Layer 3 of a small transformer language model trained on English Wikipedia (14 layers, counted from 0, width 128).
A neuron's activation on a vector x is GELU(weights . x), where the dot is the dot product.

Input weights of the MLP neurons that the questions are about. A number n stands for (n - 500) times 0.0027.
n92: 305 485 420 513 607 535 796 514 328 527 564 360 292 645 413 525 154 345 428 508 638 559 519 703 248 481 412 429 458 579 362 546 572 390 607 286 482 473 485 411 355 489 531 533 437 582 617 425 456 318 605 411 569 482 348 556 550 494 472 323 673 600 570 523 493 401 493 732 473 599 647 433 455 598 421 408 426 407 470 411 355 503 451 546 747 222 707 263 564 650 572 534 634 577 652 550 678 632 377 446 548 565 567 441 524 332 492 410 632 421 652 497 397 340 439 448 469 578 670 617 523 419 489 375 553 461 570 456
n112: 697 555 483 496 504 470 409 603 343 316 477 388 347 392 586 378 496 591 401 441 646 416 740 448 444 373 307 508 508 331 500 491 458 377 492 840 600 359 404 700 456 646 295 269 475 556 667 624 812 539 750 454 286 239 577 596 556 464 629 583 496 342 301 377 511 603 484 484 581 504 439 404 525 484 452 271 436 419 615 625 232 489 566 583 769 165 500 306 369 574 397 420 381 539 492 453 590 368 492 723 450 662 599 574 686 727 580 302 500 776 433 394 701 671 561 371 414 618 580 485 537 500 560 563 573 614 492 652
n115: 570 449 385 583 595 478 388 512 512 389 523 426 439 400 440 610 839 647 443 211 772 511 368 630 187 639 394 451 492 327 600 608 527 377 627 418 600 597 463 508 513 593 420 220 475 612 635 562 686 465 422 346 436 576 956 429 444 622 477 331 814 673 531 424 537 340 464 686 402 524 615 624 421 403 408 473 428 581 361 575 595 507 511 405 578 411 398 723 699 321 291 624 392 434 764 472 539 527 354 236 450 456 517 426 670 262 296 336 612 504 587 542 480 667 554 571 407 578 306 424 474 529 584 290 573 547 559 493
n174: 440 503 376 547 570 490 465 426 491 614 394 557 479 556 753 633 339 539 564 611 238 553 492 674 629 514 364 500 424 454 516 691 642 522 280 453 333 479 500 712 461 516 610 673 457 423 423 515 500 736 711 443 541 523 809 450 527 552 566 500 561 562 478 477 518 546 451 523 548 526 478 403 553 328 429 604 427 590 405 417 574 344 438 510 491 373 507 485 657 431 376 411 351 528 715 519 453 556 402 522 679 415 588 538 427 691 354 593 460 417 500 436 457 768 584 500 356 440 390 479 666 523 641 473 448 658 465 503
n175: 411 342 411 619 493 463 591 431 564 457 503 287 523 443 626 459 396 471 602 518 472 497 518 503 443 610 537 523 415 680 647 444 487 370 577 733 517 597 432 438 492 525 582 458 475 510 775 465 251 412 517 701 585 646 542 529 627 553 409 301 508 547 395 556 399 979 314 476 360 534 526 536 475 514 368 602 640 313 462 716 402 516 503 205 448 507 714 416 500 682 383 542 563 678 670 609 419 544 444 512 520 378 556 456 552 543 550 377 353 666 497 543 500 459 438 469 608 523 490 541 602 622 559 478 441 225 503 564
n181: 432 484 469 670 371 437 503 380 604 665 634 701 381 630 202 536 670 611 399 331 515 567 427 538 548 628 640 458 348 563 684 484 786 560 624 643 343 394 378 507 448 522 319 522 523 493 351 393 426 371 572 378 437 529 396 519 603 526 740 408 669 444 382 404 456 619 459 507 473 580 416 527 454 444 394 416 400 281 649 409 540 449 463 416 343 363 560 445 461 650 409 411 437 635 690 333 242 553 533 683 391 593 641 553 497 342 569 435 586 528 453 674 579 576 421 488 479 452 448 410 355 609 851 443 521 219 651 640
n195: 434 715 534 432 471 388 532 617 472 452 644 394 717 524 400 752 432 366 456 381 417 497 790 500 488 579 483 443 549 401 447 454 483 264 318 510 351 493 470 610 457 716 470 536 445 557 334 714 439 510 448 474 321 414 705 530 623 526 354 506 360 391 281 551 487 609 633 446 420 549 561 533 507 583 653 405 306 479 362 516 187 633 379 415 434 317 500 765 624 441 634 509 517 652 323 692 531 376 417 451 548 547 558 583 564 524 535 596 500 524 612 345 391 419 465 484 552 515 233 487 641 423 344 543 317 584 329 459
n197: 837 614 594 541 285 542 364 461 471 320 506 633 413 550 549 414 601 472 450 476 487 530 492 518 599 521 567 485 439 594 397 489 634 563 578 510 422 536 530 825 479 559 589 523 507 545 584 536 220 475 373 517 521 405 664 548 497 523 589 667 376 622 389 535 358 339 418 697 424 542 584 318 662 461 822 481 396 384 486 445 390 470 408 529 524 641 467 624 514 430 396 548 406 503 684 515 500 522 520 489 334 553 675 563 445 416 583 573 391 223 490 389 357 545 500 500 563 366 565 423 590 412 695 506 533 624 522 517
n219: 504 588 500 526 449 362 406 557 581 358 539 300 661 353 535 382 199 469 421 608 743 708 661 488 522 369 670 500 459 686 459 580 849 520 226 464 772 642 457 360 355 450 430 245 500 496 475 365 634 770 488 556 628 459 371 297 593 426 649 296 495 409 432 448 477 461 496 475 452 430 461 200 406 367 459 768 477 305 570 364 455 462 534 390 715 346 550 427 373 757 538 742 782 436 706 573 577 340 442 347 520 579 521 480 535 547 436 508 468 275 345 437 547 152 515 665 704 428 433 357 637 693 389 508 505 488 452 533
n268: 656 571 448 217 592 496 557 544 438 631 612 610 323 379 715 558 334 371 546 266 368 673 410 144 523 731 515 447 302 507 475 688 489 246 439 554 744 400 608 570 451 628 757 647 454 519 563 436 474 533 326 458 611 370 403 488 298 343 460 387 333 500 446 456 392 560 549 462 496 621 521 454 346 736 452 550 528 654 509 576 500 590 554 338 479 504 462 569 457 547 514 516 564 421 409 557 496 457 259 487 496 703 516 511 384 546 512 663 529 258 636 753 477 596 393 339 432 496 556 605 531 487 348 473 368 587 696 290
n270: 356 516 434 720 494 591 621 417 491 414 579 335 695 518 474 607 257 459 459 516 509 580 365 566 495 536 470 412 555 431 583 560 369 324 455 576 596 442 387 528 343 522 644 613 529 519 623 619 579 439 424 568 350 419 418 513 570 492 464 525 636 640 436 542 392 441 481 522 510 435 536 490 664 503 379 553 430 398 321 472 534 422 452 429 590 428 484 471 658 579 432 468 533 370 667 445 515 389 588 550 655 315 426 597 574 476 400 454 618 298 405 574 672 679 422 427 340 588 700 520 466 618 782 454 546 466 646 621
n319: 457 390 590 594 275 554 611 530 343 647 536 450 544 434 432 530 472 493 620 432 488 630 377 464 590 476 613 373 508 596 749 566 596 471 537 463 752 536 293 263 353 601 344 364 448 381 413 566 407 328 496 488 357 492 388 592 335 317 422 338 595 515 623 652 364 335 543 318 708 439 610 556 583 492 297 434 536 367 374 613 827 325 388 489 603 330 368 454 411 530 419 507 570 481 951 639 455 500 589 491 430 543 464 496 406 621 415 471 491 199 561 398 618 565 637 436 362 592 540 521 158 417 595 556 596 372 624 473
n396: 587 664 458 558 756 510 552 428 574 668 520 542 532 296 443 551 602 506 215 309 697 237 432 382 582 458 533 408 473 363 472 520 628 483 500 503 566 492 576 597 560 561 580 442 437 666 557 459 537 438 385 506 286 473 610 386 432 587 538 437 503 611 429 582 431 399 537 393 613 476 540 500 550 506 418 552 246 587 495 565 664 551 358 500 497 558 466 506 385 456 561 521 526 756 600 532 467 541 503 423 474 427 608 535 566 596 329 494 724 462 422 471 419 617 660 493 500 434 445 483 472 590 443 428 396 497 322 393
n405: 661 636 548 364 589 521 558 668 688 372 506 435 579 540 694 456 730 461 281 540 601 228 461 479 522 466 484 573 409 448 644 683 635 531 528 500 570 512 533 551 426 461 488 500 490 669 484 462 235 488 434 467 425 763 623 403 623 500 584 606 457 721 435 439 436 381 435 381 418 459 341 483 394 535 599 585 395 500 465 352 655 482 538 484 467 606 691 631 476 624 556 379 509 478 554 507 232 426 471 500 429 529 603 506 630 436 521 422 382 411 336 400 448 614 540 504 568 396 594 297 471 440 586 521 522 553 456 514
n473: 377 271 557 375 394 649 647 353 659 446 463 336 789 605 467 500 725 613 527 359 755 468 531 434 466 519 545 590 347 551 412 450 317 622 534 345 500 500 537 461 450 582 768 457 438 348 560 661 368 576 541 379 436 450 482 589 536 643 624 532 302 422 359 395 452 537 529 436 425 503 520 504 445 414 429 396 443 524 613 588 351 714 565 423 526 272 579 782 489 407 432 652 622 503 487 244 593 664 632 578 541 568 614 490 410 629 508 391 520 649 374 560 525 581 465 626 510 515 209 436 542 411 366 617 569 285 369 462
n474: 587 360 439 472 472 613 580 460 563 713 497 544 487 607 346 424 457 446 401 472 575 583 521 538 497 575 421 724 460 490 432 471 481 461 516 395 443 293 521 463 519 739 497 466 465 682 477 426 343 375 754 416 648 486 704 496 658 640 526 455 686 516 457 421 534 474 258 473 439 550 361 416 413 388 426 523 325 234 486 467 512 751 472 614 525 466 705 318 568 651 478 465 591 510 484 496 197 480 538 488 322 466 609 634 455 581 381 481 360 613 517 398 694 433 297 500 533 438 340 405 736 445 409 568 531 483 649 554
n484: 701 316 426 416 575 542 615 477 346 478 594 550 386 592 407 628 332 464 471 617 461 743 520 586 553 212 628 442 477 482 545 442 567 489 315 568 347 496 172 887 441 613 362 481 480 527 332 381 659 515 260 325 475 512 391 536 637 465 583 362 556 463 343 455 496 438 504 597 619 542 533 524 464 399 746 452 594 467 510 462 408 368 514 591 421 372 523 890 581 534 472 434 500 463 435 662 391 467 449 652 581 636 602 422 711 640 487 400 560 349 523 613 661 447 410 30 511 517 427 427 652 500 626 482 403 681 583 816
n491: 687 369 554 391 586 457 414 659 578 382 565 689 545 699 534 589 377 582 552 618 408 680 544 530 373 419 611 679 439 322 436 567 643 497 570 408 652 348 553 446 648 423 452 400 444 540 377 513 356 479 415 534 220 537 511 261 578 637 404 317 345 497 276 549 669 531 574 353 523 500 629 477 549 522 456 490 610 465 402 594 684 198 540 388 568 416 603 632 469 606 587 400 486 465 682 428 656 690 570 652 367 386 481 316 617 333 552 388 504 566 381 500 794 507 702 504 249 460 314 576 540 326 424 473 521 382 504 349

Each question shows a token from some text and the vector x that enters the MLP there. A number n stands for (n - 500) times 0.0076.

" ": 428 471 308 502 632 726 315 308 574 445 640 481 397 500 611 618 621 522 577 506 423 566 252 637 738 619 494 534 578 515 315 682 554 466 696 532 539 623 575 570 370 233 593 483 325 494 485 408 565 501 401 563 694 397 404 703 447 422 567 659 705 310 380 592 786 467 445 485 503 638 428 528 359 396 482 302 511 504 322 604 605 494 338 509 343 406 526 375 305 504 635 504 546 435 398 832 567 375 636 650 439 373 327 716 608 418 703 435 406 542 364 469 367 463 346 768 483 513 499 493 425 471 431 433 365 451 380 602
Which neuron fires most, and how strongly? n181, at about 0.17

" de": 456 515 313 481 748 723 334 389 549 411 680 421 395 465 593 640 634 546 566 516 432 533 289 608 751 546 498 521 573 411 345 685 571 545 657 532 501 604 618 545 304 305 589 469 259 560 526 440 589 498 403 603 644 403 468 661 454 403 567 697 649 379 409 572 810 418 450 472 432 632 443 525 378 368 509 376 433 576 308 618 587 534 342 503 334 349 495 397 270 502 659 488 598 462 410 848 537 328 625 728 456 416 314 746 604 427 692 435 311 518 311 449 325 492 379 751 494 477 479 479 472 467 438 362 334 480 365 593
Which neuron fires most, and how strongly? n405, at about 1.5

" in": 464 488 343 477 668 668 352 354 526 434 650 433 425 497 565 618 639 520 599 482 427 565 270 635 740 582 500 521 536 473 314 745 563 530 724 516 551 638 579 606 362 229 629 422 338 545 502 409 565 457 394 596 689 461 476 585 443 380 581 740 607 348 445 532 814 437 432 446 477 592 433 495 379 363 483 306 431 539 329 620 610 516 361 515 268 383 482 416 327 469 687 509 669 441 437 806 517 376 612 648 509 454 291 713 597 410 673 418 372 553 332 497 359 453 333 708 446 487 505 524 441 433 408 403 374 495 386 594
The neuron with the highest activation: n405

"ment": 473 482 332 415 662 672 373 289 492 381 668 469 445 472 567 656 631 574 655 490 396 598 292 614 686 558 489 548 482 456 349 630 579 578 717 493 504 581 588 501 316 427 584 448 209 559 494 428 548 553 401 640 634 428 440 741 438 407 576 656 682 235 407 605 837 324 478 478 448 645 484 660 323 362 497 330 432 548 336 685 587 453 389 507 362 421 294 453 373 454 610 511 618 423 420 854 526 425 569 656 521 484 286 691 607 495 674 403 346 558 382 508 301 489 362 740 497 472 519 527 466 456 410 358 324 441 412 605
Which two neurons fire most, strongest first? n268, n115

"t": 391 437 363 431 589 695 368 364 495 380 653 426 408 501 617 598 636 573 643 480 422 552 307 635 732 555 506 514 611 518 316 606 543 496 731 448 525 634 589 524 352 205 605 471 317 518 469 417 541 520 404 556 606 436 408 733 456 512 525 816 628 287 368 655 796 413 455 410 492 618 472 642 363 360 564 322 398 573 343 684 593 513 399 501 380 383 431 425 321 428 644 515 649 455 439 773 518 388 683 637 474 456 307 701 548 491 658 373 397 617 326 550 336 446 337 765 510 415 450 484 443 473 402 457 402 381 388 612
The neuron with the highest activation: n473

"ü": 476 390 333 500 676 741 334 312 555 364 664 355 415 497 589 666 579 485 571 436 389 561 450 667 813 532 556 538 692 368 444 653 621 480 604 526 547 585 632 514 355 268 608 452 361 559 415 426 572 545 404 667 637 413 478 633 555 436 634 694 640 428 371 673 779 422 434 452 509 544 455 564 338 428 560 297 386 532 320 619 589 519 349 546 339 378 325 374 370 524 619 510 645 396 458 814 518 389 618 598 512 376 300 678 612 486 672 388 349 558 326 539 368 406 314 711 510 511 396 512 469 436 407 390 350 394 399 604
The three highest activations, in order: n195, n219, n270

"\n": 504 442 352 497 580 695 342 336 518 393 641 463 401 451 576 570 658 553 551 539 415 581 268 643 734 543 513 520 596 463 299 628 578 531 669 547 537 602 569 554 375 316 597 452 259 498 470 412 521 517 402 571 777 457 501 636 466 387 561 719 667 340 402 581 740 441 442 484 485 544 463 495 401 363 499 310 461 489 310 672 606 506 366 545 309 410 461 395 333 472 598 516 622 420 424 960 541 422 674 720 446 409 298 665 557 450 668 422 372 552 364 520 356 456 359 756 481 484 480 533 447 437 424 396 390 478 331 600
Which neuron fires most, and how strongly? n197, at about 0.64

"ly": 519 473 359 396 656 693 371 393 527 374 667 422 453 445 581 601 632 569 647 475 402 545 329 636 761 553 529 565 687 498 332 634 520 527 677 465 491 590 627 551 354 290 599 477 266 538 449 427 581 493 387 599 620 480 488 672 479 528 477 631 671 263 420 611 764 426 462 449 513 587 485 626 379 353 563 332 431 548 354 615 598 469 355 517 338 409 353 371 349 438 638 469 614 438 462 898 538 389 606 698 446 544 242 745 487 467 627 435 363 522 327 516 357 367 332 680 483 505 438 469 447 440 418 405 439 477 429 623
The neuron with the highest activation: n195

"d": 427 447 326 511 593 626 358 347 498 407 655 452 367 475 608 625 592 513 686 536 368 617 329 648 728 654 499 532 613 483 259 621 531 482 647 541 506 623 598 540 363 250 587 465 352 526 451 387 570 499 418 623 658 452 423 738 459 463 542 732 620 275 355 638 775 348 429 437 506 524 462 653 315 401 550 346 415 585 373 650 605 488 402 489 350 442 417 388 313 458 718 445 586 424 450 836 545 360 590 635 491 523 337 724 618 493 710 432 332 584 366 517 321 465 329 758 472 482 462 482 462 489 420 391 332 421 372 606
The neuron with the highest activation: n195

" Na": 433 392 301 482 646 660 303 322 599 384 664 458 414 534 583 594 636 524 637 498 409 546 315 636 789 588 511 499 690 444 352 641 592 606 598 455 510 602 568 528 321 240 615 481 328 510 475 431 654 486 413 707 794 335 505 633 465 418 617 735 736 319 441 591 770 514 452 482 473 558 419 592 313 442 439 380 448 502 327 607 598 457 388 526 350 414 448 427 312 451 633 425 593 447 498 819 502 415 627 668 528 400 330 649 647 495 601 391 322 549 291 559 386 354 315 721 505 524 444 403 464 462 425 290 430 520 322 588
The neuron with the highest activation: n174

"ock": 441 385 371 471 726 690 387 298 508 317 648 411 382 537 596 628 556 530 667 421 384 565 299 655 698 566 529 479 563 512 342 629 506 443 763 453 485 601 536 539 326 357 568 460 316 538 387 422 599 504 399 647 648 447 467 712 457 413 561 655 690 375 425 652 850 306 450 478 480 552 526 660 358 366 518 300 454 535 305 663 593 479 337 561 321 421 468 347 340 466 583 509 617 438 461 821 565 390 667 692 568 504 381 692 617 502 672 368 355 562 358 506 353 399 354 716 429 506 594 542 466 427 411 387 365 473 457 606
The three highest activations, in order: n92, n270, n319

"P": 445 438 339 536 674 640 317 337 568 461 710 416 392 470 521 636 622 601 613 529 367 548 279 611 784 528 456 507 599 509 396 608 570 517 670 485 547 584 601 531 341 294 585 408 281 547 412 448 551 443 413 594 727 415 445 668 437 421 561 647 703 311 409 624 763 368 443 487 506 593 452 667 377 395 481 352 421 532 345 693 600 496 335 534 341 430 384 389 266 473 597 481 641 447 486 914 504 339 679 649 502 426 405 664 621 469 651 306 359 523 323 537 420 443 382 787 535 490 448 468 460 506 438 385 340 476 350 599
Which two neurons fire most, strongest first? n319, n396

"ur": 501 406 326 427 639 671 323 439 515 386 700 400 395 492 596 652 626 578 599 538 456 554 243 663 714 511 615 539 638 475 336 634 538 522 666 483 457 581 600 459 326 307 621 386 356 575 444 346 590 476 387 680 659 439 442 698 492 449 523 721 689 400 481 654 889 405 441 455 527 597 498 671 375 412 510 391 469 516 291 606 590 494 332 503 347 391 331 444 347 413 530 488 602 385 432 813 531 332 582 640 476 427 370 669 581 452 633 449 370 554 308 548 365 396 364 782 497 473 519 447 503 439 421 373 354 474 315 613
The neuron with the highest activation: n115

" hold": 487 485 332 431 721 566 345 299 517 354 673 422 444 494 601 608 654 584 676 492 444 604 331 626 677 579 561 524 592 500 311 645 561 511 697 580 517 597 614 570 253 297 609 397 387 481 447 400 603 471 396 658 593 396 481 559 503 468 617 761 714 421 395 562 754 400 461 438 482 578 398 590 392 391 493 323 477 504 388 647 596 450 376 546 355 344 510 395 288 498 608 511 608 349 418 809 590 400 522 664 492 508 361 722 616 454 703 345 360 611 285 445 396 421 265 652 395 604 467 564 490 413 432 386 354 471 420 612
Which neuron fires most, and how strongly? n112, at about 2.1

"ical": 458 434 332 453 700 690 395 314 494 397 733 456 454 486 553 613 608 600 680 507 382 594 299 647 698 466 537 535 578 468 322 612 567 550 706 478 530 574 589 577 320 291 587 423 289 551 410 393 588 429 396 614 622 482 434 645 422 385 543 611 739 230 413 616 790 433 472 456 476 689 488 537 330 354 529 316 449 521 351 605 587 433 354 533 301 397 383 421 406 420 592 495 640 456 452 832 531 431 660 720 483 483 304 711 625 428 729 364 408 531 330 526 417 530 320 713 509 486 517 620 447 404 429 383 388 448 482 599
The neuron with the highest activation: n484

"mmer": 445 403 361 410 748 614 371 369 557 350 642 417 415 523 594 617 635 494 565 584 402 589 241 589 707 479 608 486 665 514 281 655 543 528 702 524 486 620 610 522 371 270 587 478 328 532 431 431 581 512 394 638 647 415 467 608 420 509 472 754 658 339 393 700 833 309 447 417 488 566 508 574 322 386 514 394 360 565 354 615 592 460 370 513 382 361 486 384 298 542 617 521 640 382 457 790 521 401 676 627 519 503 324 713 657 419 602 334 320 596 341 499 413 438 328 722 515 484 522 497 453 421 426 391 400 522 453 611
The neuron with the highest activation: n405

" National": 490 415 314 479 674 680 336 325 561 385 684 434 396 574 575 581 629 598 616 541 405 609 268 583 714 515 560 533 565 449 371 633 567 514 714 506 560 597 680 541 347 307 615 436 429 479 437 380 539 407 400 643 686 450 510 621 535 393 539 701 644 303 398 639 752 440 443 428 463 658 399 470 379 412 453 365 449 529 319 559 609 489 360 534 300 362 442 398 451 454 560 542 590 480 409 809 549 423 671 762 473 455 292 652 601 442 680 325 374 557 280 559 399 407 312 671 497 483 518 506 472 428 414 318 432 465 485 602
Which two neurons fire most, strongest first? n181, n491

"udi": 448 420 331 514 655 619 352 323 525 340 661 412 339 511 539 612 633 581 583 375 424 565 294 639 635 559 525 523 593 503 339 695 573 604 712 533 484 622 587 496 434 237 595 418 302 503 451 449 637 482 381 574 737 415 502 676 484 393 609 682 788 335 416 614 817 403 451 455 441 636 497 591 278 369 505 342 429 560 320 571 592 492 328 580 295 419 400 451 328 449 586 512 527 424 490 877 519 394 603 666 522 496 334 695 584 420 661 354 348 572 342 548 435 469 314 737 562 489 443 501 464 457 447 381 358 474 452 592
Which two neurons fire most, strongest first? n115, n181

";": 438 469 338 484 606 683 366 318 541 420 620 464 446 464 619 608 641 534 612 522 433 576 268 641 763 586 488 505 650 498 326 634 574 537 783 530 443 613 573 515 381 242 544 457 307 480 469 403 530 503 395 568 670 444 439 632 434 401 596 795 645 303 369 623 743 476 431 490 518 546 465 529 410 336 516 332 438 478 403 635 619 480 336 555 295 392 528 373 330 444 647 483 602 462 442 902 544 469 604 681 410 401 365 654 589 440 675 391 434 497 395 467 412 420 342 725 509 518 479 541 443 437 420 431 347 477 390 613
Which two neurons fire most, strongest first? n181, n197

"ick": 422 459 387 490 700 648 411 325 494 360 600 381 450 527 571 597 595 521 663 460 388 546 282 682 690 504 551 530 612 451 334 622 585 445 738 517 479 603 575 536 354 323 613 416 375 556 374 376 594 495 412 695 634 491 454 667 441 486 508 675 678 347 415 632 803 321 458 444 535 541 490 587 332 358 485 327 455 478 330 668 603 499 331 544 417 381 436 348 328 428 617 497 587 407 449 813 536 416 649 669 521 453 275 756 613 491 680 392 429 594 321 488 311 439 340 716 490 522 613 549 460 421 402 428 396 400 432 614
The three highest activations, in order: n270, n92, n319

" law": 540 478 345 380 696 650 350 322 494 349 677 428 414 479 569 583 634 619 628 502 445 554 297 584 776 548 467 542 487 458 269 680 612 542 664 583 529 599 590 527 267 286 553 482 219 523 483 455 591 516 414 601 612 380 462 657 428 431 559 628 658 285 430 645 758 426 454 477 489 677 395 603 374 366 476 367 419 554 341 642 598 511 357 521 391 346 454 362 437 474 553 510 682 402 370 818 580 361 589 703 490 478 302 733 602 457 734 425 354 553 320 514 409 540 388 677 508 511 511 536 450 430 409 310 383 529 439 594
The neuron with the highest activation: n112

" also": 500 488 333 439 595 738 378 409 503 401 608 414 450 459 569 551 640 589 616 469 430 546 278 622 759 557 516 566 642 553 293 698 543 581 717 522 517 606 583 498 291 268 599 455 275 463 462 416 506 425 398 668 734 414 414 582 480 449 528 600 645 252 433 579 768 443 456 444 459 585 509 607 438 361 509 352 503 500 357 714 602 496 395 546 331 353 381 395 393 499 599 480 581 442 478 913 552 315 618 677 470 513 256 739 529 449 681 350 380 537 370 492 360 386 338 696 468 521 487 519 448 430 422 410 408 506 476 611
Which neuron fires most, and how strongly? n319, at about 1.1

" (": 503 469 326 526 651 776 345 301 569 413 683 484 468 496 570 566 630 551 680 566 442 511 213 650 769 532 496 512 613 446 345 659 537 528 695 525 466 571 620 515 377 274 582 458 225 485 460 439 532 522 403 683 742 388 429 612 467 432 544 702 589 337 439 556 777 405 461 476 478 610 416 494 369 354 505 327 518 515 340 671 576 526 343 540 292 397 409 424 232 452 630 495 640 428 436 931 538 427 631 681 418 391 373 700 650 413 719 439 370 519 397 477 331 445 346 770 471 424 489 502 464 456 430 412 413 499 347 584
The neuron with the highest activation: n197

" up": 449 491 336 479 720 729 409 331 518 414 651 470 375 460 627 606 595 459 644 468 386 607 317 626 682 559 498 495 622 487 294 725 545 455 583 542 523 614 615 550 311 281 600 530 353 508 505 426 528 489 398 561 698 422 465 582 397 474 554 715 628 354 399 596 785 444 428 450 503 612 464 500 375 486 590 290 488 568 352 636 602 501 372 512 294 364 430 363 304 484 737 525 659 418 393 837 614 336 590 591 487 429 295 706 602 454 691 433 374 552 413 528 335 397 347 713 459 525 415 566 456 451 411 336 329 488 365 607
Which two neurons fire most, strongest first? n268, n195

" develop": 460 441 375 425 681 612 346 308 476 392 628 379 415 446 594 577 618 536 660 449 424 577 333 616 659 539 510 542 556 580 271 719 606 576 692 478 568 626 627 512 296 298 605 413 331 525 468 392 601 446 404 612 677 425 431 521 456 408 586 692 722 291 431 564 766 424 465 463 506 581 453 599 398 409 481 310 454 496 356 644 605 451 372 557 430 366 482 394 363 475 596 561 691 390 492 884 584 374 664 631 513 583 301 687 592 455 695 382 410 512 303 529 350 411 274 636 458 552 493 502 470 456 438 352 310 495 445 615
Which two neurons fire most, strongest first? n219, n92

"o": 432 420 383 502 682 697 402 356 520 394 639 398 398 479 616 602 633 515 592 419 403 590 294 663 761 555 501 514 705 523 360 603 529 490 656 367 528 606 588 505 263 297 598 485 281 574 420 401 535 494 387 593 739 430 468 756 488 454 509 707 667 313 452 632 800 437 442 473 506 590 484 562 376 379 504 317 375 572 358 629 598 439 398 515 318 378 455 390 296 433 586 505 544 409 462 828 509 322 686 698 520 484 247 660 578 444 648 453 452 553 376 547 480 463 372 785 524 467 509 450 426 441 423 407 379 450 416 605
The neuron with the highest activation: n319

" Super": 484 453 367 499 721 742 402 297 567 419 654 470 350 550 546 582 615 564 625 533 404 564 148 590 701 479 476 454 610 438 375 680 579 576 665 496 484 580 655 587 314 429 603 485 293 504 406 381 497 471 402 651 657 439 564 663 457 447 513 634 652 341 388 665 782 424 450 437 404 646 481 493 425 420 422 350 440 537 323 556 584 479 302 530 355 372 453 407 304 514 648 460 606 400 453 788 533 413 705 729 444 439 330 749 652 411 732 337 355 632 331 482 462 400 351 756 552 462 531 505 481 435 434 354 390 455 491 590
The three highest activations, in order: n474, n181, n491

" to": 438 498 340 470 618 722 365 391 512 382 651 448 389 491 580 577 641 600 645 452 436 547 363 636 751 590 482 483 511 506 314 714 551 525 700 514 575 606 545 552 290 232 578 448 251 543 520 411 578 465 395 587 734 408 517 615 471 385 570 775 653 250 420 588 790 462 475 453 473 629 471 624 372 408 536 314 473 521 323 676 572 473 351 519 224 373 383 397 375 522 673 457 671 414 437 829 514 381 629 637 433 484 321 755 597 445 705 437 431 559 365 529 303 427 338 707 469 442 475 496 479 443 417 386 360 484 424 595
The neuron with the highest activation: n268

"ie": 427 480 349 513 719 630 396 358 517 339 688 442 403 460 587 628 635 500 681 485 395 553 382 640 724 532 505 525 623 382 385 581 584 509 581 512 470 579 616 535 248 297 594 454 291 572 471 451 579 487 397 664 694 393 524 745 467 417 540 727 693 322 413 622 770 431 481 481 463 601 471 550 340 332 538 365 431 587 320 629 576 463 367 505 360 352 368 408 252 442 639 486 565 444 411 857 506 359 608 725 522 463 250 747 554 527 766 436 401 548 330 521 322 396 352 740 592 441 462 487 455 447 435 367 410 446 393 605
The neuron with the highest activation: n195

"ine": 497 476 283 452 668 640 350 354 531 362 676 415 459 443 617 585 650 618 615 527 430 578 288 646 698 547 587 541 681 466 352 620 522 449 661 511 431 594 624 598 255 358 627 417 375 567 411 409 574 467 391 629 665 438 420 703 464 497 532 654 658 339 402 604 822 433 426 487 461 572 451 614 379 314 521 323 471 549 358 622 609 427 356 501 308 399 383 390 442 445 572 482 530 472 397 778 508 403 633 680 493 363 245 725 589 502 764 371 420 538 348 569 381 433 344 661 525 508 488 536 455 427 410 386 419 461 442 617
Which two neurons fire most, strongest first? n484, n270

" and": 453 498 324 488 612 765 344 388 497 406 638 442 452 475 588 638 637 551 627 511 419 560 290 637 763 540 516 495 608 423 313 702 538 546 709 533 503 589 596 549 340 258 569 464 262 472 456 432 531 483 411 592 640 462 452 576 463 411 598 694 668 272 435 614 751 424 458 513 431 597 491 550 402 356 538 360 460 532 367 656 578 453 327 522 241 358 409 379 312 482 686 497 631 461 410 849 538 423 677 727 445 503 313 731 563 438 697 392 359 465 392 523 296 429 333 755 503 460 532 486 471 463 418 398 411 468 397 617
The neuron with the highest activation: n197

" on": 433 490 297 499 701 709 393 349 549 366 662 486 398 504 611 647 632 538 602 533 400 567 341 638 710 542 495 534 547 442 345 690 545 478 673 511 485 609 585 525 277 271 606 464 295 563 528 461 520 450 397 606 716 459 482 592 446 421 594 764 665 330 430 543 792 438 452 470 449 625 448 494 353 374 525 312 499 528 347 644 589 507 381 464 257 345 438 409 318 521 716 486 706 457 438 849 520 357 621 664 461 424 290 716 609 441 719 452 394 522 333 509 356 415 303 677 448 480 479 513 472 439 418 368 329 467 398 599
The neuron with the highest activation: n405

"au": 537 446 322 469 738 661 382 353 531 320 674 409 368 454 673 657 626 515 598 482 386 577 317 645 773 499 530 567 730 391 329 617 552 535 548 440 485 601 656 576 431 249 610 427 340 523 417 419 583 499 386 689 649 427 430 636 458 536 581 672 607 402 472 634 761 467 428 434 540 543 461 555 365 413 460 330 436 563 329 568 601 475 365 481 327 373 507 390 327 427 608 506 682 446 442 802 521 404 622 676 511 443 273 638 551 487 707 443 419 520 347 530 478 381 339 784 576 474 420 497 448 404 417 337 360 423 366 607
Which two neurons fire most, strongest first? n491, n219

"ho": 437 426 345 474 619 687 331 344 463 356 635 393 385 492 615 604 662 582 603 418 422 605 304 657 763 514 495 531 679 447 335 676 595 497 671 421 499 593 553 543 238 319 569 517 273 636 427 414 582 494 410 577 632 438 398 702 456 515 566 684 751 297 435 588 804 470 446 481 522 599 492 568 377 389 489 391 415 534 295 643 594 431 352 582 360 410 344 383 363 424 595 470 596 426 447 822 523 361 657 653 554 376 333 681 615 425 643 424 400 591 364 575 367 466 419 755 514 469 475 459 491 415 387 416 395 465 386 599
Which two neurons fire most, strongest first? n174, n115

" continu": 484 477 323 451 664 690 339 328 483 415 663 381 447 471 595 541 611 588 633 478 433 596 402 645 716 515 473 555 567 518 277 763 563 651 682 492 460 602 607 467 298 258 578 423 259 522 489 414 527 450 410 657 696 410 487 603 449 460 592 659 675 284 458 583 804 396 464 413 441 645 509 577 418 341 458 369 500 495 293 643 578 440 355 565 396 380 405 420 298 512 661 507 627 412 472 900 614 357 601 676 490 538 294 709 638 450 639 397 303 544 311 488 342 407 321 743 455 521 493 539 488 445 425 393 332 499 411 582
Which neuron fires most, and how strongly? n219, at about 2

"S": 455 446 326 520 640 613 386 344 553 450 636 429 388 553 570 616 618 563 565 540 433 554 245 615 757 574 488 507 619 477 276 601 534 430 784 483 542 630 569 501 348 217 554 446 273 505 448 424 548 492 398 596 757 421 473 671 462 403 512 644 746 307 408 677 776 379 444 533 536 528 419 592 374 407 476 339 409 566 331 635 626 487 327 495 362 480 402 339 328 432 570 511 622 439 506 848 551 424 653 666 498 469 334 678 616 456 611 368 352 580 348 562 447 433 356 723 548 526 525 510 442 496 412 414 375 426 314 591
The neuron with the highest activation: n319